Layer 5 of a small transformer language model trained on English Wikipedia (13 layers, counted from 0, width 128). Numbers have three digits each and are written without spaces.
A neuron's activation on a vector x is SiLU(gate . x) times (in . x), where the dot is the dot product.

Input weights of the MLP neurons that the questions are about. A number n stands for (n - 500) times 0.00068.
n26 gate: 504468436526472470757442496571805504508264591393616292476443729403580604603507567480410312457739616303447396315363496698680475485535749540616755624601573630378589573629355476427384454397453715592448468545477590504468599593500651465547281484675412500500596568422420431373477770690396878477553427301542259334422860405412245508384447484161496377662651359581373639485500442511410457291520
n29 gate: 590411572469479689381390595454627672504626612250533468396673479472439414604548595504365664694248590475540417419562596663520254647581610704462281533586496633384306750125641463724382504731821648422772445555643365326575532520576647414574360500576432525642517239364723322451630585421386197592548453479584575508488654303641700418657257508269319561675684607504441753420528663520524566522534
n59 gate: 707394802604425676672413454695452615515294514444664438652477559381534351643356415353588256467449554440461520428585578653543600514475831500568467449616597352496542712383565159612671456418476496392546538500569680659441270455436377288351376518311632452443392486474556583565522451299562489639553496376578411652263329769392406450466546578576544424599526559482299426461424493571567756261417
n64 gate: 825420384572611524374541564407546639496376475419400632614573572348387604904309660672492457572649554384480508649593712283558394609384565587625517600276636453408603553500562233305536275701652445524609457379413411624703652496570615575425740563647660275363457427320380648694330612270438462573428630286459369577583521261800496614582474641707471471657436651118457375480446342623204705447453
n80 gate: 597404357701450512374552445282549539492763277343484194278567616312546354691445578508653713664568674420725432556516385537348648484528425365378385504710608430602632256294536492387716472558492615523465584238694363644343572570553612260658284574548464426504633465892266424391347542633528459172581441447579323520459740500668706517550399446420398347644496414257600598540464338643434675522383
n115 gate: 560486591447467465292579611399513527504582718229580516601683662293571353687496585500338807512461488533415187350399527622418388500472599682850343745274386549454552378624285827484025480728463400561692689404417581402645653485448582556504733629667535549438386588368426394583484570593516528612291517521523326403639618321574674538500562459358560472483639392290435569562429246422435592420459
n118 gate: 366398327303355622577608738346628333628459728463496565434513371629677377699608577654641388570388294609373507594390415533557510433435388572376705569619486423656519475525632511561368601366588456424395462591514605446227361417706511453743473405578436446533355437737530539374579428637283507535576440547365618482802493548425702390564447444540333500746448522471481560564841507315469719414582
n132 gate: 488538483410580266376463552487418520541475460609405496487644475520357484589674408411360530438451656304680450295704580483427579420749474320496450324730699224323413504496476379270465479390435691437488636293479532284508581405216470483278219621569715576477593647442348516537201500614553216512590312729444508588368525331216159513462719694365545651582627059648433452318439369468595570504598
n145 gate: 838637678304504752388530442348400484358769677504491500361737622554492342504542470292396813491491739487533397619652211355449457613802473696487383543244551483338677458437395491466665590654255318553359571198521836572404525754672606788427683435542677463370592454371496564581615696426487639588465580537588578454547434425534611343447482465679156547697359643684158587496492517416624616641610
n152 gate: 465598811485579700543665511551564666221456266476669672422659394448374404485393465576448421551634830420448386584523594720610710305576556716623442707404477347694463500564383637565549538318468333555537444578205604447664602570249682400685607500267405453408488414411662325660366716504534426402493552587594719418442457520602577617273392496584446519343583539442429493466751776670574573416516
n176 gate: 443621528482469574546295610523513547550657507442538807744458446199475663440569658421496476658508534386522553652550727726470462385693374655709535394591564601692245410429387485333443333527479546587430579566409220376380432500543367492443675427582852470591316290366539474228534670418280450582579619520660496630492411738594538544666536566417431727643371581633371474351353500627419722344547
n205 gate: 580500565548384654657530381567445440453538321337590540436326449519363454298422611448510719685375447476416349341598584575487442642454558521469436318513464676573380533370520503288518314473544332380548503423576571661439484296497551620324450453432542480460251481550521335510507600602437615283479562497412585419300656759618288535345320500441447355462640490503473510259309318656490467582545
n252 gate: 558333492556616297696512722378422399610392427464235229361604341447562667401451915581587279543295504540443460384618580492604621572713536512605437271636504583381363546508277405492496488636544590504492480594667308458655412552613304328445325654347527558386416364575388361372333581699496532660634370388576746417379651452427733660621480500519668400480368228337508545538627656504474739294576
n261 gate: 555450259452665443445492341573654460385452554677618513603298556419492390409614444465570330128500757649619778294243806638705477253751653249334500365378421672456407500521250466508698530340508568379357430729251422383315475427528370178432342295512463530535639512653491467802445640297538513426558540581682711504373314383467416580250641669584610513571634500496600349765416344541411334569300
n276 gate: 668475500513617526541523557270596426628350446366664414191655389548466305540303237312434233445550341524385433518574433291464653376410538301194417505477392509801612639544549343296568782463279578504228415496505509806495101487432318245432427353527835484271402399532626608667523307235595542744409821666371384721400537603388418223434708695667441788590267633799672518464487355509609578633509
n315 gate: 686589520630616354441632395535694470461444359405675546599303401433474698660549405593368504414674612299489334512106390492661635689423741609343539786453722512524736488580450378581604741488129465622710283369504598554488584440442360340659558441382531228447488560394636662431485468436403366527511625371397433617477544428542357272222431635519539581362544728543584372481531453569478410468396
n26 in: 556575562410527217731624180637234403394310448607669463340559649656401410507524515302453334375515410344588632373477371700571565456310488508632317395526630649433457604375485576537311673434662546651594426638657442545248578615475709297519544637537456651335546787640597556298560383485354431375538551385371691500575646620544485516434586323422606478280338458462758351559314553493511458435454
n29 in: 489441453320709522633432580691592330492473474650591571723545496646525334600582814523434667397414523539566461181473566488657486552710566539586485492398560608603430638242444419696565349302557592489595375456383485579435433536496783231545439473507314510365407357633655216455553469434620596747647284493674623621451585419727455528531457554504451485492698317485268573767679345626635337655395
n59 in: 470333581543381587545336551466401482477223416344582545667634523385542403529544447500569261542437541396613677415515485592662589424396573496438708608821603432520615541547699492675500537508612474400312430442608486489143426360625508388586420167368570353442538258643604552767411663492303504814734360331416504678335534557441563429601391515418500278605420723515477540540559455694540586483666
n64 in: 331309508585479336723488410390536407224226266595581560541597393488614697196489291550461425484548411442688653524316445384416607685580629500304622367198512397555397536583436377488590532475504577219555533356448512296516357558462504524391086267488464599496633543321313456400227496351556639567456257528465599693654348450432355564379386665596885356424488573609595512373257520377430334463700
n80 in: 238370528338492452593362384445709360605273477551859454367674484560598546394590465452639361414454535512793450500410640599546440609393704283500434381612648351459520420330337716492537616413648508596589320582346373592296511604482559318531516359485492648479845339531524416619304704488588527662577420577443304530399666266698535646544476453577438485423496297600433590663553100447385570458723
n115 in: 607604481468662454504621468414321415552538460616415449679517601596521478421440392409468386653770328584568572672347367376464487704573443535473440427555395627415616584389344612093708643409493377507429481525544450453414315504325405662430594601547239555530281429237345536602449221553463294381513599465295290643688244492565533608443519579339511599400628585728330340424333584536411618416326
n118 in: 486431475555777556600391755483348585541482544413497558507784388724449278420549268259646324600456595585490433738528523580412637540490387461433396490514338587615431547744588455497599661479535400660441560583503411442649507346522528325479507337410450425359619447524648652626520521311435451573655511539610451500452343451608558328585489433459586375486440548657227411678449473584549387366750
n132 in: 555590475443699504381626546144229579464704570403504308620340415736367319504564704492450545620543665480277471461668423282453432531570426352753308437398601114450413516330449448181403504670578492534721835305488401465400403352371691698457492636392651410471468412389431340488638529532535456465625631448504456365611843447442555467594331371598433813632472568358557401322484500589538536439590
n145 in: 552533649466389434745679693297513615609451406622376591602570386296335572571518650463550549593436440649609418814553500664457821636206314462570617464680413500223581536445673724524372448434530557378438446504352496464537468301604484552588688605578382455687455368484475524488364205729377788703587608371375622231729508426366544672471596205683516341412434742616299566327532536457650476434360
n152 in: 595407530416511511415434603489601518504545680575672274214578597482507339622487214648383504463220474360585449562604543320406493682609500511500522711361616459677555551375428504402453515571421360350535523486438543670697406514520410254039692433421532503406474578345402583616690625586609422396507565535579340511463448361543580358693656545678287351810451271456507741518507401349525445500523
n176 in: 383462382236461767610677467504500598523582455635527346408472766515571655278490492359573453312650383457511507368297533392410383592391437283410289236496672196631537410555370512379561496321496431518343441617372746552450429453521341284496536408463623305431372321405297620605636476322251385578576555629622535596417380457276549270512492605598523417480430531685438581571481330229613276552441
n205 in: 587552372315322863684500568483456529570431412442640503503343469526444440334494571400568500362424450559455454480446510599421491455298514472307497205443553527493485470451549497387397377449603423611362635494560523516304569337404610634497578277647389401381401361540246295586530476544371581454533545616477649344447554562444337301514340442526664226535514507723418526467493390673615383631424
n252 in: 447541413652484515420504445677538667427570627705568624307469581599571474545367477245426492462538621488570493545531348655684234437387268540429561715386354369759507713448698458364427637379546573641463531548606368436396358515624500561310715442385437566632426680534687654688791405558534492104483737616081593445603333446358477384476437376485595519492523638598655467526519515723431443552512
n261 in: 447478280457714390488764464504532445574773576800471472724421342626630512596636305403623534256719528517381458427347432371524400472451513547601450163569653791299536822671596624683526288265649554407323534492223385411172428617382630353524443413644283828429521603632639512374687394421573504524489725642448371464304446667472565354555543508488619601585722430512375591372435520452390598481546
n276 in: 521469658665049484449428267470196658602448554707551513637438405765322369632195637561549678286567593539574645748367632707350392619668404487657479201643575362473325321339421414268279475409330449625606631349605631400440433581520548686530477500397363629713622410517504182399618654318399629492577289463554719558551332452525525389355390392231547475345565359344517361695621319459480500404665
n315 in: 560646682368473709350634605485430471921727335314590570227249352579535429463520511608464558485522582558446611841470529355489330224359631197492794481496390360555441529584713470407448571565329349454439550568522417511496474564517377339534568406467379428394469561414531422400366593550478496580405512487179473395511473378551411379388407637393354511403324455470622565683614548672331493639654

Each question shows a token from some text and the vector x that enters the MLP there. A number n stands for (n - 500) times 0.013.

"und": 560583589493389510512502542611476520528477527525400576451537544500544532449538561608397343555457567567603488425424542447456494495520533454468507594565510584628535511587506505485428376343508465439511481464527516635492528492521552520536437372504509557608565511495519583307502521455491485482467502510551463454543396470419441458589587525573440549503540478578331569596373583543514513534577
Which of these neurons fires most? n176

" was": 639571508398549542440525496454421521543536486532576419481525474338578503530489455408425509530495617414506443447612475545559416525506517500515534549574427434588330587537467505563511590485557564498533433591543448557628561566505557478492640453441449487540531514464541515511448518457522409499398602542438455554463458453599582450504581474479478447563452540551483429603522503472557424433478
Which neuron fires most, and how strongly? n152, at about 1.9

"t": 466509577593518437561528500548668550420592647539499430415480660516493470534535484548379524524497480350568538504495561459484503515515555524467515509470425451452568496548606387599493480489535422457586519615449539551555477490535540366453477517534521503601526528607435588444568447513573463561488470452583511625501453585422494374530567559391515447492535472358577516497442483422574539497434
Which of these neurons fires most? n205

" A": 475524467519402544452449489516477383530482521437497512407488490467501627475624498499762492587553608508460497431598496532527436540439514434468482469454417540477127462393472397409561577538513541540510417510581474521500442498454515431525584543598559517543503500483476543463461433520537540455492397518441546522527527472450485505573473463546502556535506448516495584445525501559561441598484
Which three neurons fire most, strongest first? n205, n252, n80

"l": 496478559454697564393569458477452583550552463470456509546515574492458518450525452363506562534559511486389520509512436663441504484588556653484538469484537498418369534525450406480439533450447463452467598643434520444459420523486430638528526568559437540574467564496484539598521497522540471514436482476528437477468442499451506381456434380276501509468565498653429496432484619561479508481517
Which two neurons fire most, strongest first? n115, n80

"he": 341439488490465530542455500477610503529430540540560535678534455543490452368633595497591504561589691585627478515426505494477487526429549575449535389427506550388592506489452450543467470431479567486456597529447478421568501559530532478490541534628591562531462528407452560481571482572500509491539480512515511441480505396495480525593487456555458569528522370527422455500578491444555411466473
Which of these neurons fires most? n261

"re": 523508615455514506431408489519541554578424520559512445557461543516467436466588660435575400534466605488653501526578469496529553535319515565458516493531526435523505602486531474426414492544524609459478516456463499491591568481430616461527502632522552497565445477576432593467555502494525452547436438506416548461594507561381359562499604374434540346568496560484398428461562498472578615446592
Which neuron fires most, and how strongly? n59, at about 1.2

"es": 666545525505542476443552504502467645500593528544525620521484427554471546491520426667553546549539558375464458537494531383346472506382510590509587535488594446488424455453476531476551451511546508536484356630473445510475581461608455513382545588517441417609459559517609479513422548517508483605440555488508592499409587394430513548547455520544509452508471603454482557520480496433460444470425
Which of these neurons fires most? n315

"en": 460493514438450508425544539464584653493623515605488643482465480463544555432520546541403503460430532519456468431457491569516422534445411425496477417475525413483362515414523440532560516375470461442506560620427444571419489533545469464506504470497422531562473534566498478520527517431533477467437493457483514523426566430420504577686466528484507437480480540474341475484463632460409480380456
Which three neurons fire most, strongest first? n261, n176, n29

"ier": 454435621512570486551398505554566594575592546619507543522498538389496510448497629525606530526332589403417489486517537503562421495477486584546479400407452548340582536472558529560536492484526497556521485547436524484505531517561423488409466475534516477603446496429389498550557502519471479410470627471510485639425573509416523552476594602427498474702600456551570646571436486487527458493522
Which three neurons fire most, strongest first? n261, n176, n29

"em": 391581466474536540683501531563620513421501456519508485550437456503563606466686224523440548341494466518480454517539473670464536524485423541622477454521522433482550489509675531527430417354483568418544493538473513460516418531524472395481543478450528503495496556463456506542514426526545470514538434519387456461553528400543446464424443481495542492513464516466507554608408513507517537386506
Which neuron fires most, and how strongly? n26, at about 0.41

"c": 577542525467612457547463463427297434530513378567405523524472391491451579473532496499492626537475548550564467525507483563556496503640535647471497540530471421401341390431568471507433428442479482459543480472552619443541458496469488584529527530526451556608500487494597550594399470545416466514445360505527448550496472508475496524683603545428536583358473600444454527444580456488494335515414
Which neuron fires most, and how strongly? n80, at about 0.35

"\"": 512478523526449509638527451449421533594504499579534544661482614530431475543466505416523455604374585343604509456418403471470489457451518366559633489541506420577515524431506626554499572411606513472578458488430509557439484472534343478404441421447463442562525543550587507507536476548459421472481516541393546511560558427489471480403495392537433482498553444501547587582495523529528524628441
Which three neurons fire most, strongest first? n59, n80, n315

" \"": 344597417455520489495510485493550444511546464573479557472496577512463412547444484422645460540582455275502478516569410487482501586521586465572543623400567429437342568361386496530530659426540463501465555441442516609487415464545460409473508527515512539502471510400477492480416495551500384551494511547476504498591432433509520540476485469438355575506588550477521555487513458450496533420524
Which three neurons fire most, strongest first? n132, n152, n205

"ot": 460547469513542503638501570601553443559567536520642462481479378559514423422472479515459419462447520471405534537534445367533479465445560611530471467511460449514519580504486535548571484523527439481584462561469563629618509502463596514491581580462394533556455496500522568570504514414452539386617470522564514565625414576578490467522449530697481496442519537519493429562593468450600421404390
Which neuron fires most, and how strongly? n152, at about 1.6

"ad": 503521486522528439459449539653456505483486380527525573459503489525599522523546454569418460633477568429441466414573444477558457469385501618499427529593468514397610543499494459510387454542469439569557521535524434477560501636475490442486601408510404548555446491621505580530550479523505539565418457481406495374577457488489570400502467500566444539588605474555623543535496417487552599531405
Which of these neurons fires most? n176

"ol": 451535511481552442396483479440354548480516419573537462474517464472477419407610422454547422568453565493505556501479609686535480511583410502401394329579548469517431515431434522445487540538543506479382405551521553489586541451603496523487595639500573492553496524466458542574509502679490541428496565497491492404564541457396583571463544499483448440346542473563414531509473518480485422534495
Which of these neurons fires most? n252

"ime": 442425381514582491483433582575543522516527451486450577645458325449521564491583493345449457558449569552467473630488544567467451592351445603523566523538571605553391476483493497480525586527631550536494491628452512566510469571543586414470459413540496457524429526451512493489603607501492501515450598505491504503497443685488483544477519462705483538561530508587439561459529542470460479413525
Which of these neurons fires most? n118

"ar": 338481398509574495470494482564416535544456459431488592402477542455510492476585595457648447602436483575537537494488547368485423517506456439494418445610574475408405491279517642467408497512505505462505445510471544387556438550550436579499424569516453532613465489678511492529462443544476512286407482493434503501505554375400490511474413540421463440446479514535476482552539547487555496608516
Which two neurons fire most, strongest first? n80, n252

"own": 427397454530469535601421508522492474453515539557543511483549432501538521445610621537600485524484494496576438423493405416464385567389376392554590491510587483656453561476563520553435454521543393454487662582484502461580502458546417539323529546499464509696417493440378554516559517488474455536449530511484469421531487524517507493510446530649516551465483481612495459434425528459516469470471
Which neuron fires most, and how strongly? n176, at about 1.1

"ames": 497542550446627514560559579581484488501531540425391530570488525396492464447504432461498542410451463428535475490509530414384452524385413555576441606564543472652466440470500530497518467370596463511519332557485489552429499489522489468470463500453561470659447529564608468555467434566541472562478520490533574599548542540469475610471390353497673588601506557471564420565469519501629521448516
Which neuron fires most, and how strongly? n176, at about 0.29

" 4": 500448472512532434500516475544619594489542516539592502444474562429633460494534490491589500518515418508431568437525512323500482500529429470464504564526522414487266515507479481552504473468591472554440529531537534582613572494502387499529480443487535414447467529480457597623574542470515398361493436487554485493545434491530427640481446488408435475480511498406500561348539480483517668591509
Which three neurons fire most, strongest first? n145, n276, n26

"8": 541476484502518484526473435475526608579462453563505509559472449459636510502545524341476557621581483507457572525598516417533457461470481373520585488558509555481431458457475495576563502465595500442457502513489484471557480481530447547526485481491458324551503571456433434425543370545479535494554476487486435517570375472437537554602565411337521455437494517489497616501535565481450388510437
Which of these neurons fires most? n152

"ic": 414525487530607396450402519599537402533557463500443428547536343511465553529505649464459514567444521508454516655515545512511381616552497642463583416558488508441465555446507458490546423405459496441505465492457548472530510461582481429323481592438535492616586447464506536487498460464463498548482393487485587477536393419482450593539617514468643406466504486417553493514572451514534471416577
Which neuron fires most, and how strongly? n64, at about 0.48

" the": 422504403515432445531490461519499343468514532506554491462477556509573501500552483402484516445480576489584498521500492562435428489561469462546458424508435527461360596503423428473507493533691550556509512437569429520543489554531483509504570568533498547513537524480489473452465557467464467498284501508520532575502544343473498477458534521493563545463565451430480493528428496511504509372516
Which of these neurons fires most? n26

"ack": 385500598501586551567464529545506425464474575565545530548527526472576492455557446389477516493385583472510463446441497548555354437454539473522465594419489479457423466554517575554528485442510350581617467568451484534531509489558463548337391564513517510627543464527635565545337437544421471521418538499412476417507507560618460451517377572514523513448372478532467532479551537504486470488572
Which two neurons fire most, strongest first? n276, n132

"oll": 548408579640740401438461459527528586538443507560514435537474540499523526385626603481319526600403549441522499521463495511577399507518519603555528461451516381662463487513430498495467477484478457553610539531515526517489533557495464548490476453540598522506392512516435666511511447552489543423502420511433431451612531518565554563481502545547470645446580496541486575481488573503510599537542
Which neuron fires most, and how strongly? n115, at about 0.62

"ome": 555437383474525564462422609555576526565571578504441390553524418428436584513550519478595592566449486450539528553458509560425443465468470508569449560549573464542458515428499544495540528497585376494472415550485556571552465565519475478355542558490513489642389499468489501379494551509446443500437514495676505532566533350467497534552625351704545521551492399519512481530489523434552514411556
Which of these neurons fires most? n176

"7": 505452488463558433516464477452523549579581433596461456527430431487661538461486568433643579580509485469494543509646479494512446493474494542537558531548486454524334500458489436632548586449550498470418524585496493470519555512570489510555515512516501342441430564593475518412520376538544503456487533502435513534547392485373558430548496400449445474453498477589472554541521518497482425582514
Which of these neurons fires most? n252

" o": 551488625540351534515489488552411508487440641621530526524471296452427424484610516510675425522573491403545487402612383502487509507381525473464489446521471431486349410485517516505511484637500559522427510397536577550508461477463407504524461580502567476543585537506525472460483605429505475436424455477467441538516572534510516495489551398477478436513520485447589463537515524458434687377576
Which of these neurons fires most? n59

" in": 442520485394460475460489518396457537438426476509511531427498570472459546525462469641440459494546530452479494503557487484537475487518449462568521611537349513513337531463420507499535463517614551511457551473527488539518547517552409696597490555559519556626460568427495558444506490494547532526368474565432551470414457549470573535477563513626457559441481498433442547546499484459525584392615
Which of these neurons fires most? n205

"\n": 515713560556453459549511480458532571604428478567474515512550487462438478493466489427306517556420513446486480503482393379432525531497556331541448543461558517385288615471393489442538529458664462523454364473539456498515570473467464471516565516501500511482473553446454500495583443510486541567600542540485508555476487450521478474472513485343540532467491445393555525491554519525534512483503
Which neuron fires most, and how strongly? n132, at about 0.82

"g": 527564564471669510493465474599425490390525418690510646560510500599482570510551622538453485635504513565426455570495513459507491495496427523495559458451496549548432569458552388483535440586479522372583514421553523546509465478484488423537506613567421518657432494600625568457436357508500481500422613485538439514536431460480547444483553529496421481409372413582501434436521546529504348492500
Which neuron fires most, and how strongly? n80, at about 0.63

" P": 473708426442413477558507448522585261572462593527505506509482455415513512477535454402634469513507551578524507477476424376541451473509406516492466508404501483477305426436503496554484580618469582469507463497462547503485396542596434465466546517497431496598493591486525516462471505472479487517584494493556494573438449437494538470596513506491524488532469497413521498563425575521482574634458
Which of these neurons fires most? n261

" |": 443544539579548385479535499493532342460593514551587494487551493450489479477482478481443486568487405403456474517531483350488507499540474550502493602487500462387318548483438509505548493499573434468447511693522503565541526477502508465458500508496477495396489540466572434554448452539520439437353500566422495476505447438479454573574535556483540509395478547482439480479480558526467464452517
Which of these neurons fires most? n152

" R": 545699544530572360492474480508574476488581466543446437412429576446434418488491524434617479491517460459352514484484503574542479496444551426467523592469515538525124513483478486469543508595542552565517492480477500447574610498453520515535503502462478542554520496503499466538475524489490553492449410470486482545454452502443514490605524429484473459466566519501520437496491569510426596688471
Which two neurons fire most, strongest first? n59, n145

"op": 484501452433491571549496522550553411560482570500649613590469505477559575503646599406670504410464503560544501512460587590313531573336504592509555527563554500424583512450529465599492509564443460460523624499491600471473463517564435477566528547490407533574361587470397458510505520550466514552525308511445418536480475377550500560498510459494521464516442436443541491563444604474521527489456
Which three neurons fire most, strongest first? n132, n59, n152

"ag": 511531537518506389524487474725488436495542478684575576459515460566532532534540479570545549779463575446449498504553501442551480495495465417559480569570640505538464515472474537556540427556419499514560376477580574518548558526547465514545553625536530538474487525663569481588433460495484495485407532508447400500538502576475477540497550487611579548452524350503547621609513523462540521566589
Which neuron fires most, and how strongly? n176, at about 0.32

"v": 436507499621633443455489444523465412526356495620436506550500597551570491450509481485539514406389458555649565393431526522447489506533454591461627542512393465413359585526469573544517425486423535445489461540462556503508467591542471442515486526403550530539517463614597556543450592495524467451503285503506506549498572525458561513484615523602424589491390627501539584505496570559496442449465
Which neuron fires most, and how strongly? n205, at about 0.66

"og": 450463499570600487479461444471423452468427505735613516493514501496532473520543476525561514519492534500597520513683511451408492510336464513600467452576558498510618502442547492569558367426497531453541405496545586590613573463562554437590476490517468492542439474509612463433677499574578427559548406489554468548565499661579535527474580526365522597577488388515534632583457492482532524515579
Which neuron fires most, and how strongly? n29, at about 0.84